Layer 6 of a small transformer language model trained on English Wikipedia (9 layers, counted from 0, width 128).
A neuron adds its activation times its output weights to the MLP's output. To switch it off is to set its activation to zero at one token and run the rest of the model.

Output weights of the MLP neurons that the questions are about. A number n stands for n times 0.0046.
n16: 51 -3 -19 20 10 -46 -3 30 -13 9 8 19 -6 -18 3 -8 -40 -32 -58 -8 -2 10 -14 -15 10 9 4 15 -21 25 18 6 4 -9 -26 -20 -1 14 14 -20 27 -16 -9 -9 24 40 37 3 24 -1 -19 8 12 -10 10 13 10 -9 -8 -10 21 -5 0 45 -24 40 37 6 -8 21 4 -29 -9 29 -14 16 -11 21 -12 -26 1 18 12 36 8 -17 -2 -11 -28 -8 -43 20 -37 30 -4 3 21 29 -6 -23 17 3 -33 -2 21 33 60 9 -8 19 9 6 10 16 -16 9 -18 -12 28 14 -19 -20 -33 -12 40 1 -20 -6
n75: -50 8 30 -26 -2 -16 2 4 36 -46 52 -1 -41 2 -29 -15 10 15 25 -49 7 13 -43 4 2 39 0 4 2 13 1 38 -22 37 22 -4 -23 -4 -7 34 60 -2 13 -9 -19 -20 -36 -17 -12 14 -10 32 -22 -48 -47 19 -4 -2 -1 -10 -19 -29 -9 -7 9 10 -20 30 -46 -2 -5 -43 -27 11 15 62 -19 -26 24 -17 -26 -22 -8 -1 -17 -14 -26 -50 -6 -28 -18 -48 -6 30 8 -1 -16 -37 5 9 8 0 22 -5 38 27 23 -12 -78 -36 1 -2 15 -42 24 5 -2 -8 52 29 12 13 22 -7 47 -63 -18 -1
n93: -35 -17 37 -42 -7 -10 18 11 -5 10 4 19 0 -20 -1 -2 6 46 -4 -46 -7 -5 14 5 16 -36 22 -18 -5 -33 19 42 -32 -21 23 -22 -15 28 -16 34 -24 -39 -52 -5 -16 -3 9 -2 15 4 -25 6 5 -38 22 -3 13 -28 -10 -12 -5 -33 17 -5 10 -24 3 -16 37 -16 34 -22 -14 -30 2 -13 24 -12 -8 11 -11 12 -21 -41 -7 8 0 -5 -23 -9 19 -13 -26 -12 -37 -25 13 -35 -9 54 -7 -31 12 -20 -15 -16 1 -6 -19 -34 35 -19 -3 -16 -16 8 11 -8 22 32 -6 11 -11 -13 22 -3 58 -42
n118: 18 10 2 30 8 16 29 9 18 -6 11 -8 6 0 6 -10 -26 4 9 19 19 4 22 -9 -13 19 -7 0 13 3 -9 8 16 7 -16 -15 -3 8 -19 18 -13 12 -9 0 15 -13 -10 -24 6 25 13 -18 -39 -6 9 -7 -8 1 27 -32 -24 -20 -21 -28 -20 -1 3 2 -3 -7 -8 7 1 -4 0 9 -20 -8 21 -4 -6 30 8 1 -15 8 5 3 33 -11 4 -6 26 20 -2 13 -21 -13 -13 -35 -15 35 -6 -14 10 -8 9 -12 -2 0 -4 9 7 17 0 1 24 20 -27 14 15 -9 -21 2 2 -22 16 6
n158: -11 -6 29 -36 6 -24 13 -1 -15 9 -11 -43 65 -9 -8 28 -15 -27 -6 56 37 -41 14 28 1 23 -28 5 0 -11 -25 14 -31 -14 6 -1 -8 -8 19 12 -8 -13 3 3 -37 -1 17 29 -28 51 3 -25 -54 -14 7 -23 -20 1 -18 -16 37 -2 7 -15 -13 4 -10 33 29 -16 -23 6 21 0 42 -12 47 94 1 4 -12 7 50 0 -14 54 19 10 -28 -8 14 15 6 -30 -4 4 11 10 35 18 -9 -24 2 18 -24 35 6 -27 -19 42 15 -20 -19 13 -13 29 36 -20 -22 -13 13 -3 -23 41 -22 -1 -16 -3
n183: 59 -1 25 -5 -24 -10 19 8 -1 3 -34 -13 -4 4 7 8 4 -30 -1 -25 -34 -32 -92 -7 -23 27 -30 19 -20 -42 39 -42 28 -12 0 5 8 -15 -11 44 -7 -5 -22 18 9 9 -2 26 11 -4 1 -35 -22 7 11 -29 7 -19 11 20 -32 21 -5 16 -18 16 31 22 -50 21 3 22 6 35 -11 -10 -6 -22 -18 3 13 14 -38 -7 5 15 -23 -1 17 -10 -45 35 7 -10 11 -6 4 -31 16 -1 -8 -20 -9 6 -4 6 -1 -6 -8 -22 -7 12 -17 -2 10 46 43 8 -24 15 -14 -5 -87 4 11 59 -6 -22
n194: 37 -23 43 25 -1 24 -38 9 18 34 -37 6 18 -19 14 15 25 2 30 -5 34 -20 -25 -13 -12 13 16 -1 10 9 12 -13 4 11 11 45 19 8 -39 -35 -42 10 24 -30 16 21 -9 -19 1 16 4 0 -9 9 7 28 38 25 -14 0 -14 64 -4 -35 40 -46 -11 27 4 18 33 8 13 -5 24 -26 9 -8 12 -27 -33 1 11 -16 24 25 -24 2 -51 4 -12 6 -22 23 17 19 -4 -8 17 10 -30 1 40 6 24 -4 18 -5 22 6 20 45 16 21 23 -69 -9 -8 29 13 13 -5 46 11 4 14 43 -42
n236: -45 19 59 -25 34 8 13 -25 34 21 25 -14 46 8 -28 0 15 36 32 38 -22 -18 37 -10 -30 5 14 17 38 -19 32 -14 34 9 -34 8 10 20 -12 -29 33 -6 1 -8 -30 -22 44 -11 -15 -4 -67 -1 7 -2 3 -50 -47 13 -20 -1 8 -6 18 5 21 4 14 9 23 1 12 -1 22 -17 -2 -16 1 24 23 20 14 27 5 -20 -26 3 4 -15 -1 17 7 -44 30 -46 -3 -6 4 18 4 -20 -35 -53 5 3 -26 50 16 7 13 16 18 5 -23 -20 31 -29 -21 29 -8 -9 3 -8 3 22 29 11 -3 5
n285: -59 11 1 -16 -15 -38 16 6 43 39 -19 16 4 4 0 25 -28 -12 -20 2 -8 25 43 -2 -21 -8 3 2 -23 15 15 5 -15 3 -4 20 4 -31 16 -11 -3 -15 -30 -24 -21 -5 12 68 -20 17 -35 -16 -47 -7 -1 5 18 9 10 -3 10 -6 17 14 2 3 -6 17 20 -43 18 -30 -13 -35 7 -20 32 -23 11 2 -10 19 2 -21 14 -45 16 27 19 13 1 3 13 -12 4 -15 12 12 37 10 15 -38 1 29 -45 15 23 -2 5 45 3 23 17 21 -1 18 -40 -6 -11 -10 25 -12 -24 -15 2 -5 15 -50
n344: 37 -44 -34 -19 28 72 10 -26 -27 1 -2 -15 3 -9 17 -4 18 -61 -34 -8 -43 40 -6 1 4 14 -7 -36 -22 6 -4 -49 -20 5 3 17 74 2 13 2 -16 -42 -2 15 15 2 24 -9 -20 2 -17 -36 -21 40 -13 4 -29 -15 36 38 5 -22 -10 -21 -19 -2 -26 10 33 34 -44 -2 -17 -10 4 -15 10 48 34 -21 20 -20 14 30 12 -5 -32 -59 -7 24 17 11 37 -8 1 -38 -14 13 -19 7 -15 19 54 6 -53 19 -6 0 22 -33 53 -22 35 -25 5 37 43 2 -7 1 -14 -28 -35 -9 9 -2 2 -6
n349: 21 39 -36 -28 3 3 32 -2 2 22 -16 -19 59 -9 16 10 19 18 -12 9 -4 20 -55 -8 4 16 -20 -25 27 -8 -13 -54 -27 -11 -2 -1 13 53 10 -27 -17 10 3 5 -28 28 -29 13 -30 7 -2 -14 17 2 24 21 -27 -10 -10 7 17 -10 15 17 21 -22 6 -58 -36 -38 -11 24 -3 10 -51 27 6 1 14 -36 -1 -17 -5 -3 1 2 20 -3 28 -7 34 -5 7 9 -18 -2 -21 -62 8 16 -20 -29 -40 1 -1 8 -21 2 -11 39 7 1 20 31 -3 15 12 -36 -14 -26 17 -12 4 36 7 9 -16 -36
n404: 25 33 -7 -11 -49 -14 -20 4 36 10 -28 6 37 -11 -10 24 15 -2 38 -21 19 -19 -20 -47 18 -54 -30 -20 15 3 6 -4 1 26 41 6 1 -9 25 -19 17 -14 -18 -7 -27 -4 -8 -9 5 -11 9 -43 40 -13 7 -16 5 26 -51 17 -37 -23 15 25 3 22 5 42 41 -10 -6 41 10 27 -34 20 -29 17 -22 11 -51 -51 0 28 -1 16 -2 -45 17 13 -7 8 -33 -13 -31 -26 5 18 -18 -22 -13 -24 -8 35 23 11 12 -6 -29 -14 -24 -21 11 -28 -33 -20 45 -1 -7 -26 30 8 -18 40 57 7 31 19
n428: 44 -5 19 3 -25 -12 21 7 -10 -4 -30 21 -53 -17 -30 9 4 -42 11 14 1 21 -15 -20 -8 -33 4 25 -23 -27 -16 -19 20 -36 -59 -2 28 46 4 31 62 22 -12 19 27 -34 16 -17 -11 7 0 -36 -42 -23 36 -6 -11 26 17 3 9 21 21 32 -24 5 18 -39 -18 9 6 18 8 45 1 -47 -19 18 28 -17 28 -22 27 30 -19 -5 -71 20 21 -18 -38 -1 -8 -1 8 -13 -15 -38 -7 -21 4 24 -34 -1 57 8 4 7 -12 1 4 14 -44 6 5 -1 -2 7 28 39 -4 -19 -24 61 -21 31 32 -15
n590: -29 59 -7 -4 -12 -9 2 5 -34 16 8 5 22 10 -1 -22 10 65 -11 2 -13 9 15 -18 -2 -12 29 -15 -12 -34 -39 -23 9 -18 -13 21 -19 35 6 -26 -22 -3 19 2 -31 -18 13 -11 1 1 20 -2 18 -14 13 33 -15 19 -7 17 21 11 26 57 -6 -25 -22 -26 -8 -3 16 -5 -20 9 -8 -9 -4 -22 -15 32 19 -3 -37 -15 18 -4 19 -5 -22 4 2 -7 -45 -13 -17 -11 -6 35 38 8 -15 -10 -12 37 -20 28 -46 -12 20 17 -29 -31 15 19 48 12 -32 -46 -31 -25 -4 15 5 -18 -30 36 6 1
n657: 4 -6 21 18 2 -29 -10 16 -19 10 31 2 -40 20 39 1 1 30 22 -16 46 -30 24 13 12 20 13 -3 -54 27 -53 14 -36 4 57 -12 4 -8 10 8 -49 -25 -20 -25 -27 5 -31 51 -3 17 15 29 15 -11 30 -5 -7 22 -50 19 -32 17 -18 -23 1 -24 -21 5 -2 -30 -12 -14 -22 9 -29 29 15 50 -32 -33 9 2 -3 5 24 1 -26 -56 15 -3 3 -21 39 15 10 -27 -8 -10 40 -9 22 38 15 -42 -11 34 -4 -3 -38 38 28 -4 -13 22 -44 -9 -37 55 4 6 -2 32 -18 -27 -30 3 -4 7
n665: 8 13 -3 11 19 25 -71 14 10 -3 10 23 10 3 -23 -25 51 -26 -21 16 25 -12 30 22 5 -15 9 22 53 -26 29 25 -11 70 -15 23 -7 34 3 -5 11 1 -19 -23 -1 25 31 73 -14 -12 11 10 5 1 -12 14 15 17 -8 9 27 -29 -31 -33 -24 2 -10 6 13 -30 -7 8 10 -25 -16 -17 14 -19 21 14 -15 10 11 -31 -3 8 19 -10 -52 39 24 -4 -26 -19 -23 -5 25 12 11 -26 -20 24 -15 35 -42 35 11 -4 45 49 -34 -13 46 -41 19 8 10 32 -26 2 0 6 2 0 -21 -34 -1 -15

Each question names a token from some text and the token that comes next. It shows the activations a of the neurons there, in the order above. A number n stands for n times 0.4.

Then comes g, the gradient of the next token's log-probability with respect to the MLP's output, scaled to length 1. A neuron's effect is roughly proportional to its activation times (output weights . g). A number n stands for n times 0.0039.

"2019", then ";"
a: 0 0 0 -38 6 1 0 0 -1 1 2 -24 0 0 -2 1
g: -5 -3 -1 -12 -4 15 24 -33 -45 -17 29 -5 14 -14 10 -30 -43 6 -8 -25 -9 -4 7 -8 -11 -14 -4 0 8 -3 -4 22 -21 -3 -13 41 9 27 -18 18 -31 -2 -46 -35 31 -9 -18 6 28 8 44 -4 3 -19 39 -13 8 11 47 -49 28 37 -15 10 32 3 -32 21 22 10 11 -16 -18 10 40 -22 22 -19 -5 -28 3 -11 -10 -7 45 -1 48 34 12 -6 -6 1 16 -13 26 9 9 26 15 0 -9 -38 -9 9 -23 3 46 -9 -13 82 29 -22 -24 33 24 17 6 17 -29 3 9 -2 1 -15 -17 -12 25 -8
Which two neurons, each switched off alone, lower its probability most, in order? n404, n158

" top", then "ics"
a: 0 0 -1 -8 0 0 0 0 24 1 0 0 -1 41 0 1
g: 2 -11 -42 20 -2 18 45 -26 16 28 -21 1 -16 -6 -1 3 -10 9 -5 12 -26 33 -30 -32 -19 42 -7 48 16 8 -10 -6 -20 0 6 -37 -27 -13 47 -37 -32 21 4 55 -6 1 11 -21 -6 -6 0 -6 4 -19 5 -7 6 21 11 -28 66 7 -15 34 -16 -14 20 -8 -13 -24 -21 -15 2 -13 30 -10 50 -16 -28 0 25 -16 -38 -19 7 5 24 18 -15 -20 20 -14 -26 -44 -33 19 -5 59 57 -17 2 -5 8 3 -43 -6 -4 -23 -33 12 -3 -14 -10 3 18 -16 18 -1 -15 21 16 6 -14 11 -16 -20 -5 -27
Which two neurons, each switched off alone, lower its probability most, in order? n590, n285

"ed", then " ball"
a: 0 0 -19 -5 0 1 0 0 -32 0 0 2 0 0 0 0
g: 6 20 -11 -15 -17 -15 -4 -15 14 -17 -19 5 -10 -9 12 -16 4 35 -30 -13 -41 19 -1 -16 -3 36 20 -3 40 21 -54 -80 7 -24 -6 23 28 13 16 -20 -28 53 -18 -47 17 -8 -8 -4 10 8 4 8 -17 -7 -23 35 6 5 5 13 21 11 -6 39 -19 -27 -14 -51 22 -3 -13 -13 20 45 -11 -37 -13 -12 -13 6 -37 37 20 -13 31 -17 25 29 -8 13 -14 -33 -3 15 -25 -26 -20 23 9 -1 -45 9 -32 10 -16 22 -8 -5 -18 -7 7 0 -5 53 -10 -31 -42 -19 -3 1 16 -4 -14 7 11 -12 19 -3
Which neuron, switched off, raises the next token's probability most? n285

" 1945", then "."
a: 0 0 0 -61 -6 1 0 0 -1 0 2 29 0 20 4 -3
g: -15 -15 -2 -26 20 32 -3 -3 -5 -11 10 8 45 1 11 -2 22 -14 -35 8 -21 9 7 -31 29 43 -9 -6 -19 -34 -25 -7 -1 12 7 23 10 23 -27 -4 -18 -18 44 34 -11 15 3 15 4 1 -8 8 30 45 17 25 16 -12 19 0 -6 30 10 -30 23 1 30 -23 -22 8 5 54 -37 -29 -19 -26 32 -24 20 13 -1 -15 -25 -32 50 1 -11 -33 13 23 11 30 9 19 -8 10 5 55 -9 25 15 16 26 -22 0 35 14 24 14 -9 13 14 -5 -7 -12 -6 41 -29 -44 49 45 -24 -30 -16 -10 32 -18 -10
Which neuron, switched off, raises the next token's probability most? n404

"ain", then "y"
a: -19 2 7 -67 0 0 0 0 0 0 1 0 0 0 0 8
g: 9 -2 -13 17 6 -18 50 -16 -17 -1 -16 33 32 -20 39 -3 -14 44 0 -19 -4 -13 -34 22 39 -21 30 2 -9 29 0 -21 -37 -5 10 -25 20 42 -14 45 -47 13 1 -17 2 -9 -26 -23 -5 -14 -15 -44 21 -22 5 -19 11 -25 22 8 -31 -17 19 -3 -3 4 25 -24 -45 -15 2 -20 1 -49 -28 -1 23 24 26 -1 -33 -34 36 13 8 -11 17 23 4 -31 11 -13 -23 -43 4 18 35 23 1 20 40 -11 -29 -2 12 4 20 -25 16 -18 -18 -8 0 25 20 9 15 1 -32 12 -41 -17 36 16 28 8 -17 20
Switching off which neuron hurts the next token most? n93

".", then "9"
a: -10 0 -16 0 -8 0 1 -1 0 0 3 17 0 17 1 -1
g: -40 -18 -37 -10 14 -26 26 -30 -29 -33 11 -3 -25 0 2 -22 -12 -11 30 -8 -29 24 27 5 8 -32 25 -5 -7 -2 -38 25 -18 -11 -19 3 -1 -2 14 8 -20 -26 -41 -15 21 -39 23 7 -19 7 22 29 -18 -16 -13 9 8 -41 5 8 14 7 17 -8 30 -13 6 -30 13 17 -31 -33 3 19 3 30 48 6 23 31 31 19 -11 -24 17 -21 4 46 41 21 -16 15 -22 -29 -16 -3 -19 0 32 21 -1 -14 -37 -13 -27 -27 -10 59 10 43 1 -2 -7 44 1 -14 -1 15 -4 8 -1 -46 19 41 -21 -16 26 -22
Which two neurons, each switched off alone, lower its probability most, in order? n590, n16

"ming", then " to"
a: 0 0 0 -31 0 0 -2 0 -18 1 0 0 0 0 0 0
g: -21 -44 0 14 -10 13 2 6 -18 2 15 4 9 -31 25 -10 0 -1 -4 -23 11 -75 10 9 -28 -49 -6 11 0 25 -19 55 13 10 -13 9 15 -10 -38 25 -31 -6 -13 -8 7 13 -21 -17 9 -2 -10 23 9 -18 -5 -17 -47 -2 -17 -7 -8 31 10 -65 0 -15 -11 41 14 5 -9 -7 -4 -3 -19 35 -28 24 2 -11 8 27 9 -18 18 -31 -46 -57 -20 18 -20 10 17 -41 9 28 42 -29 -20 -7 8 16 31 -16 -5 17 12 -6 1 28 -18 1 -18 -26 -38 3 49 10 -20 1 -45 6 -20 -18 2 14 19 0
Switching off which neuron hurts the next token most? n285

"ia", then " radio"
a: 0 0 0 -51 0 2 0 0 -3 0 9 0 4 0 0 2
g: 11 3 -10 -6 -9 -16 -1 -16 -20 -32 9 15 -12 -29 -25 -4 16 8 25 -38 -42 -1 -22 38 -4 8 -20 -14 -10 -34 -11 -8 2 -36 -32 17 50 26 -13 36 -17 19 6 14 -28 27 -14 64 66 3 -12 -7 -16 -3 26 5 -25 -41 -8 2 -22 -1 -13 14 -3 0 8 -17 -48 7 0 33 -34 -9 -10 6 34 -13 -25 9 -6 -19 29 20 35 18 -22 -3 -47 -4 15 8 19 14 68 -25 10 6 -2 -28 10 -7 -20 4 7 -12 18 4 -24 -18 -8 20 -13 -16 23 -15 -20 23 28 23 -42 36 20 -5 -22 -9 24 3
Switching off which neuron hurts the next token most? n118

" when", then " the"
a: 0 0 -49 -12 0 -3 -4 0 0 0 0 33 0 -60 0 -43
g: 16 15 9 -16 25 5 -18 7 -23 4 36 -40 -2 46 13 -30 -1 -26 60 36 24 -37 -10 -15 -17 17 22 28 2 16 46 -19 -14 2 -15 10 30 30 -6 -4 -12 1 -5 4 31 -8 33 -45 17 -39 -32 -36 -7 19 -11 13 0 15 -21 12 3 -5 -2 -33 11 7 -12 10 11 -15 -8 4 -25 0 47 -4 22 -8 4 -8 8 2 47 3 5 4 26 -65 -56 1 28 -15 -1 12 35 -16 7 7 -34 0 -32 -29 -14 21 19 -4 20 16 -8 -5 -14 16 -20 -18 -12 12 -55 32 28 -25 -9 -34 -6 -8 -9 25 -6 15
Which neuron, switched off, raises the next token's probability most? n665

",", then " 1940"
a: -1 0 0 1 0 0 10 -1 0 -2 9 44 0 -29 -1 1
g: 16 13 10 26 12 33 26 -3 31 -29 34 12 21 -4 27 51 22 26 -2 26 16 -10 9 -18 -25 -24 0 23 -11 36 -10 17 -20 -10 37 -12 -28 14 -48 -66 2 0 -38 27 -2 -6 -8 -5 -19 -22 36 7 34 33 -15 -1 -35 -2 -30 8 9 2 35 -32 -17 12 28 -4 3 0 22 0 -12 8 1 -12 -9 -35 15 2 28 -33 -44 -16 37 35 9 -28 4 6 -18 -14 -34 -29 3 -8 10 -52 28 3 -19 12 -18 -14 6 27 -15 -36 -22 -1 -40 -19 -15 -12 11 10 -5 -4 10 16 17 6 -43 15 -11 -5 18 -38
Switching off which neuron hurts the next token most? n404

" January", then " 28"
a: 0 -25 -1 -2 0 -10 0 0 -2 0 0 0 -1 -33 28 1
g: -7 -3 21 5 5 -17 -14 -20 34 -14 38 -18 -35 -41 -8 -11 31 48 20 -44 -6 45 -12 -14 21 12 20 5 -9 4 -23 22 -4 24 -3 9 23 29 -28 79 -21 -27 -3 3 -3 12 3 4 -10 19 -4 10 -1 -49 15 23 -2 -34 6 19 -36 -8 19 7 25 -62 -9 37 -19 -18 -23 12 -36 0 20 35 -4 3 -1 -13 -24 26 21 13 29 12 -2 -4 -40 -28 28 30 12 -17 -12 -25 -13 -2 -1 17 -27 9 9 13 -13 13 6 20 -28 -24 17 -23 19 -10 7 -23 -42 27 25 -10 -13 -12 -11 -32 -27 20 -22 2
Which neuron, switched off, raises the next token's probability most? n75

" (", then "M"
a: -1 0 0 -38 0 0 13 21 0 0 0 -1 -2 0 0 4
g: -6 13 10 8 -3 15 -63 -23 5 -13 -27 -2 -51 1 -4 24 -25 -42 5 30 1 -20 -6 -7 15 -16 -23 -19 32 46 6 19 -53 -13 49 -15 36 -14 -22 -8 -13 -19 29 25 -26 0 4 11 -6 34 16 -1 33 14 -5 -10 -57 -3 14 -16 35 28 -17 -5 25 22 -19 -2 27 3 -29 -9 -35 -3 6 3 -6 21 -11 -23 5 -16 30 -9 5 -8 -41 19 -70 8 -33 -22 52 -3 3 -3 16 5 -33 -13 29 10 3 -20 37 -12 -15 23 17 16 5 27 3 -3 0 4 26 -8 17 1 3 6 34 20 12 24 -4 -27
Which two neurons, each switched off alone, lower its probability most, in order? n118, n194

"'s", then " stud"
a: 0 0 0 -8 -1 3 0 -1 -1 0 0 0 31 0 0 0
g: 7 -54 -20 7 -28 24 -9 31 -27 14 -18 -11 30 -19 6 19 -34 -15 -46 7 -23 -2 17 -12 35 0 -37 21 1 -15 35 -29 25 -13 -12 28 -6 36 15 24 19 -8 13 8 -28 26 -2 -2 -8 9 6 1 20 6 4 -42 1 -11 -43 -11 2 46 -8 31 9 6 0 3 35 -25 -31 25 0 7 -25 -20 11 -23 -57 -20 22 -28 3 -25 -28 -21 -13 2 -14 -34 7 -30 -26 12 8 2 10 -26 -53 3 13 10 -22 -37 36 -28 -19 -32 -4 -7 10 13 1 -1 28 -27 -19 -3 -52 12 -23 -18 3 10 -16 43 -23 10
Switching off which neuron hurts the next token most? n428

" years", then "==="
a: 0 1 1 -52 -10 0 0 0 3 0 1 0 0 -28 -1 1
g: -7 31 10 25 12 8 -21 6 6 1 8 -14 1 46 -22 -71 41 -23 -40 28 -15 31 18 16 -11 27 23 3 -45 8 6 5 34 14 -1 -7 -16 -21 -7 22 34 -9 -15 28 16 -5 49 27 -24 -28 34 13 -21 30 -32 14 10 -20 51 18 -14 -12 -67 33 -13 24 33 2 -15 12 -7 6 12 5 -16 27 24 -6 -14 20 -4 7 9 11 0 4 -4 25 -34 -5 4 -8 25 11 6 -14 -45 -2 11 -17 2 36 14 8 22 3 9 -19 22 -7 -40 36 20 2 30 -6 14 15 -11 12 30 9 33 -21 3 -14 -37 17
Which neuron, switched off, raises the next token's probability most? n118

"\n", then "|"
a: 0 -2 -3 -8 0 0 -1 0 0 0 1 0 0 0 0 22
g: -4 7 46 29 11 -14 32 19 -10 27 32 -20 -19 8 8 -21 -26 -8 18 13 -17 -16 7 -12 -32 -1 -10 -38 -34 -4 14 20 26 20 10 -2 -43 -1 2 -27 39 14 63 34 -22 -39 15 -30 1 21 30 7 -2 -19 15 10 38 -7 1 14 -41 -1 5 13 28 -22 11 11 14 -8 17 -3 -4 11 18 13 10 -15 -19 26 -6 31 23 10 15 -36 -25 25 5 6 -6 -18 19 10 15 10 -13 -41 7 26 41 20 18 28 18 -12 11 -43 11 66 -38 19 14 -11 -3 -13 54 31 -5 20 23 7 -38 10 -25 -6 -22 -3
Which neuron, switched off, raises the next token's probability most? n665

" W", then "67"
a: 0 -1 25 -41 0 -1 0 0 0 0 0 0 0 0 0 0
g: -10 6 24 7 -19 -4 7 -6 -4 18 3 -19 -16 34 5 -10 19 -20 -13 -43 41 22 -3 -22 -5 -5 -3 -2 -25 -8 34 0 13 -28 -8 -2 41 -2 15 13 3 -1 8 -17 38 -16 -38 0 32 2 12 -13 -48 -19 -4 27 -30 11 14 14 -36 -39 7 -23 18 -3 20 9 -33 45 -12 -15 -25 6 -6 0 -11 -2 18 18 5 64 16 27 -21 -6 43 -9 40 10 -9 2 -25 2 -19 -20 51 3 33 -7 -26 11 -2 -22 13 2 16 35 37 -19 42 3 -2 -19 47 46 18 18 27 -9 36 11 -9 6 0 -20 55 -35
Which neuron, switched off, raises the next token's probability most? n118

"ley", then " Bro"
a: 0 0 0 -91 0 1 0 0 0 0 28 0 -1 0 0 0
g: 7 27 65 -9 -2 -8 -5 13 9 15 -5 9 10 -1 27 40 -6 3 5 5 -9 -28 4 -1 19 31 -35 -35 32 2 -18 -17 -12 -18 -17 1 21 4 -10 0 -3 65 25 -30 -2 1 -42 -16 16 14 32 -8 25 -11 -9 12 5 8 1 4 -7 33 4 11 -15 -11 -28 15 -11 -64 44 5 38 26 -50 -10 25 27 -24 8 -31 -17 27 -12 12 68 -5 26 -27 37 1 11 -38 -10 37 18 15 0 5 -8 -27 23 -10 -3 6 -11 2 43 8 -7 -15 18 35 28 -16 16 8 -26 -26 6 -11 -1 11 14 2 -2 -36 31
Switching off which neuron hurts the next token most? n349

"ic", then " rock"
a: 0 0 0 -8 -10 0 0 -1 4 0 0 0 0 -1 0 0
g: -11 21 19 11 -16 10 6 -24 49 -3 -9 -2 17 30 1 -47 51 20 -5 -29 -26 29 5 18 33 5 -21 -13 -27 1 -27 -10 -1 -53 15 -38 39 -38 22 35 -1 -28 -28 26 23 2 -28 -1 22 -10 -14 20 0 16 13 -41 -7 -1 -7 11 -19 -6 45 -11 10 -5 -24 27 2 -17 8 -23 8 -4 -17 7 22 -29 0 -5 -10 -9 24 -4 2 9 -30 22 -24 32 -30 44 21 0 18 3 5 48 -13 7 16 -13 -22 -33 -28 1 -42 15 13 -16 6 27 -52 37 23 -9 15 4 15 8 24 -8 32 -2 -10 -6 22 49
Switching off which neuron hurts the next token most? n158

" The", then " station"
a: 0 0 -4 -15 0 0 0 0 0 0 -3 -2 -7 8 0 0
g: 7 5 -10 49 3 21 -10 8 -15 -30 43 8 -20 -27 -42 18 16 3 32 34 -11 -7 -40 11 11 -27 1 -11 -16 11 -20 -4 2 4 18 12 -21 -30 -16 -14 -31 -21 8 23 -13 14 -30 64 0 44 -25 -13 2 28 -16 -27 -15 19 -18 2 -32 23 -2 0 0 47 -31 34 22 -3 -22 -10 3 11 35 1 -3 6 -74 2 -42 -4 -19 21 -54 -35 6 -51 -4 20 17 -7 -3 3 26 1 -23 -14 -20 9 22 -12 -7 -16 -13 15 30 -21 -19 -4 19 31 -20 -8 -9 5 11 18 -13 42 18 -7 -29 5 24 -4 -9 -7
Which neuron, switched off, raises the next token's probability most? n590

"Q", then " city"
a: 0 -1 0 -24 3 -8 0 0 -1 0 1 0 -2 0 0 11
g: -3 4 1 -29 -60 -34 16 -13 18 -8 -1 2 12 -21 0 10 7 4 -43 -18 -12 -6 3 41 -53 -1 5 -29 -10 3 -4 -19 -36 -50 -11 11 57 26 27 -6 23 -3 19 0 18 0 -1 -13 -2 -13 -11 -11 17 -17 15 3 -2 32 -21 10 33 8 6 -9 -13 18 29 16 2 54 -2 -20 25 22 -5 -4 -27 6 8 -15 -41 -40 -15 45 -50 -10 -44 -12 4 64 1 7 14 12 -3 -23 8 -15 16 8 -14 -15 17 -6 8 41 0 -16 -12 -28 -6 7 -10 37 -31 -18 -22 -9 33 48 -3 8 -16 1 24 -37 14 -15
Which neuron, switched off, raises the next token's probability most? n665

" –", then "21"
a: -3 0 1 -57 0 1 0 0 0 0 0 1 0 17 0 0
g: -8 13 17 -10 20 -35 -7 -31 6 -2 -15 -12 -22 -3 42 29 -5 -40 3 10 22 -4 8 26 -19 -31 -12 -17 -14 15 -9 14 -7 19 -14 -8 6 5 7 -16 -26 20 -52 13 21 -19 44 -18 -4 13 6 19 -4 17 -5 -57 -54 1 22 34 18 -10 5 10 40 15 24 -52 -12 2 -37 -31 4 3 27 -9 55 -14 -9 20 32 -1 -4 -33 9 20 20 27 34 19 -36 -11 30 -3 -16 23 1 -37 24 34 2 48 -10 7 21 -7 16 23 27 17 3 -25 8 17 -25 1 -3 32 50 11 16 -11 32 23 -16 -9 -11 -17
Which neuron, switched off, raises the next token's probability most? n590

" on", then " June"
a: 0 -1 0 -34 0 -22 0 5 37 1 0 -1 0 0 11 0
g: 6 -22 -22 6 13 5 8 -17 30 -8 5 -4 -31 18 38 9 -15 -23 -18 -5 -29 4 2 11 -20 12 38 -6 -3 -12 -22 -25 -21 -40 -39 5 -32 23 -46 -8 -10 22 34 7 12 9 22 -22 0 4 -34 25 -16 -9 -24 -2 -7 -16 -4 -38 -17 -1 10 7 17 1 -36 -27 24 -39 -53 -7 5 -21 26 -19 23 -7 28 16 -48 1 57 21 30 -28 -13 23 4 -36 -4 2 28 33 7 17 -7 -25 50 -7 -1 30 -5 -22 -38 2 -34 -18 -10 1 25 -4 36 10 3 0 -12 -30 -22 0 3 -31 17 -47 -5 -22 37 -28
Which two neurons, each switched off alone, lower its probability most, in order? n285, n183

"ik", then "ok"
a: 6 -1 21 -33 0 0 -1 6 0 17 0 1 1 1 0 0
g: 12 29 29 -14 16 7 -11 -5 13 -11 -13 -27 -10 20 -4 -13 29 -8 10 22 -41 7 -7 22 0 -16 13 -22 29 4 25 2 -43 -20 3 -18 20 -21 23 -15 -9 -24 43 -24 -33 7 15 14 27 3 2 9 -15 -31 -21 -58 12 -42 -20 -39 -22 -1 20 -17 21 12 -26 20 52 18 44 -36 15 17 -27 17 23 19 -59 -13 -12 -28 -7 10 20 -11 22 -22 -4 -1 -14 8 -18 -10 29 1 -15 30 -23 5 48 35 -24 19 34 -18 12 26 -32 -15 9 35 43 -20 18 -14 3 6 14 33 -13 -23 -4 35 19 -8 -3 -11
Which two neurons, each switched off alone, lower its probability most, in order? n118, n93

"c", then "ertain"
a: 0 0 0 -26 -1 0 1 0 0 44 0 0 0 -3 0 0
g: 17 -25 27 4 -10 1 25 17 24 -6 -13 -36 5 21 23 -29 -2 -31 -43 14 -24 -4 37 1 0 20 9 21 20 28 -14 -26 -3 -15 19 8 9 -4 35 12 30 -28 16 19 -12 -16 9 -7 5 20 -2 -6 3 -13 25 69 7 -27 23 10 40 32 -24 -20 7 -14 39 -8 7 17 -9 15 -35 34 3 12 13 -16 12 -46 -42 8 31 28 24 11 -21 -39 1 -5 7 18 20 26 3 -9 -6 -5 49 33 29 3 5 -1 -35 19 9 -36 28 23 14 -19 26 25 8 13 -21 16 38 -23 17 34 45 20 17 -28 15 -33
Switching off which neuron hurts the next token most? n344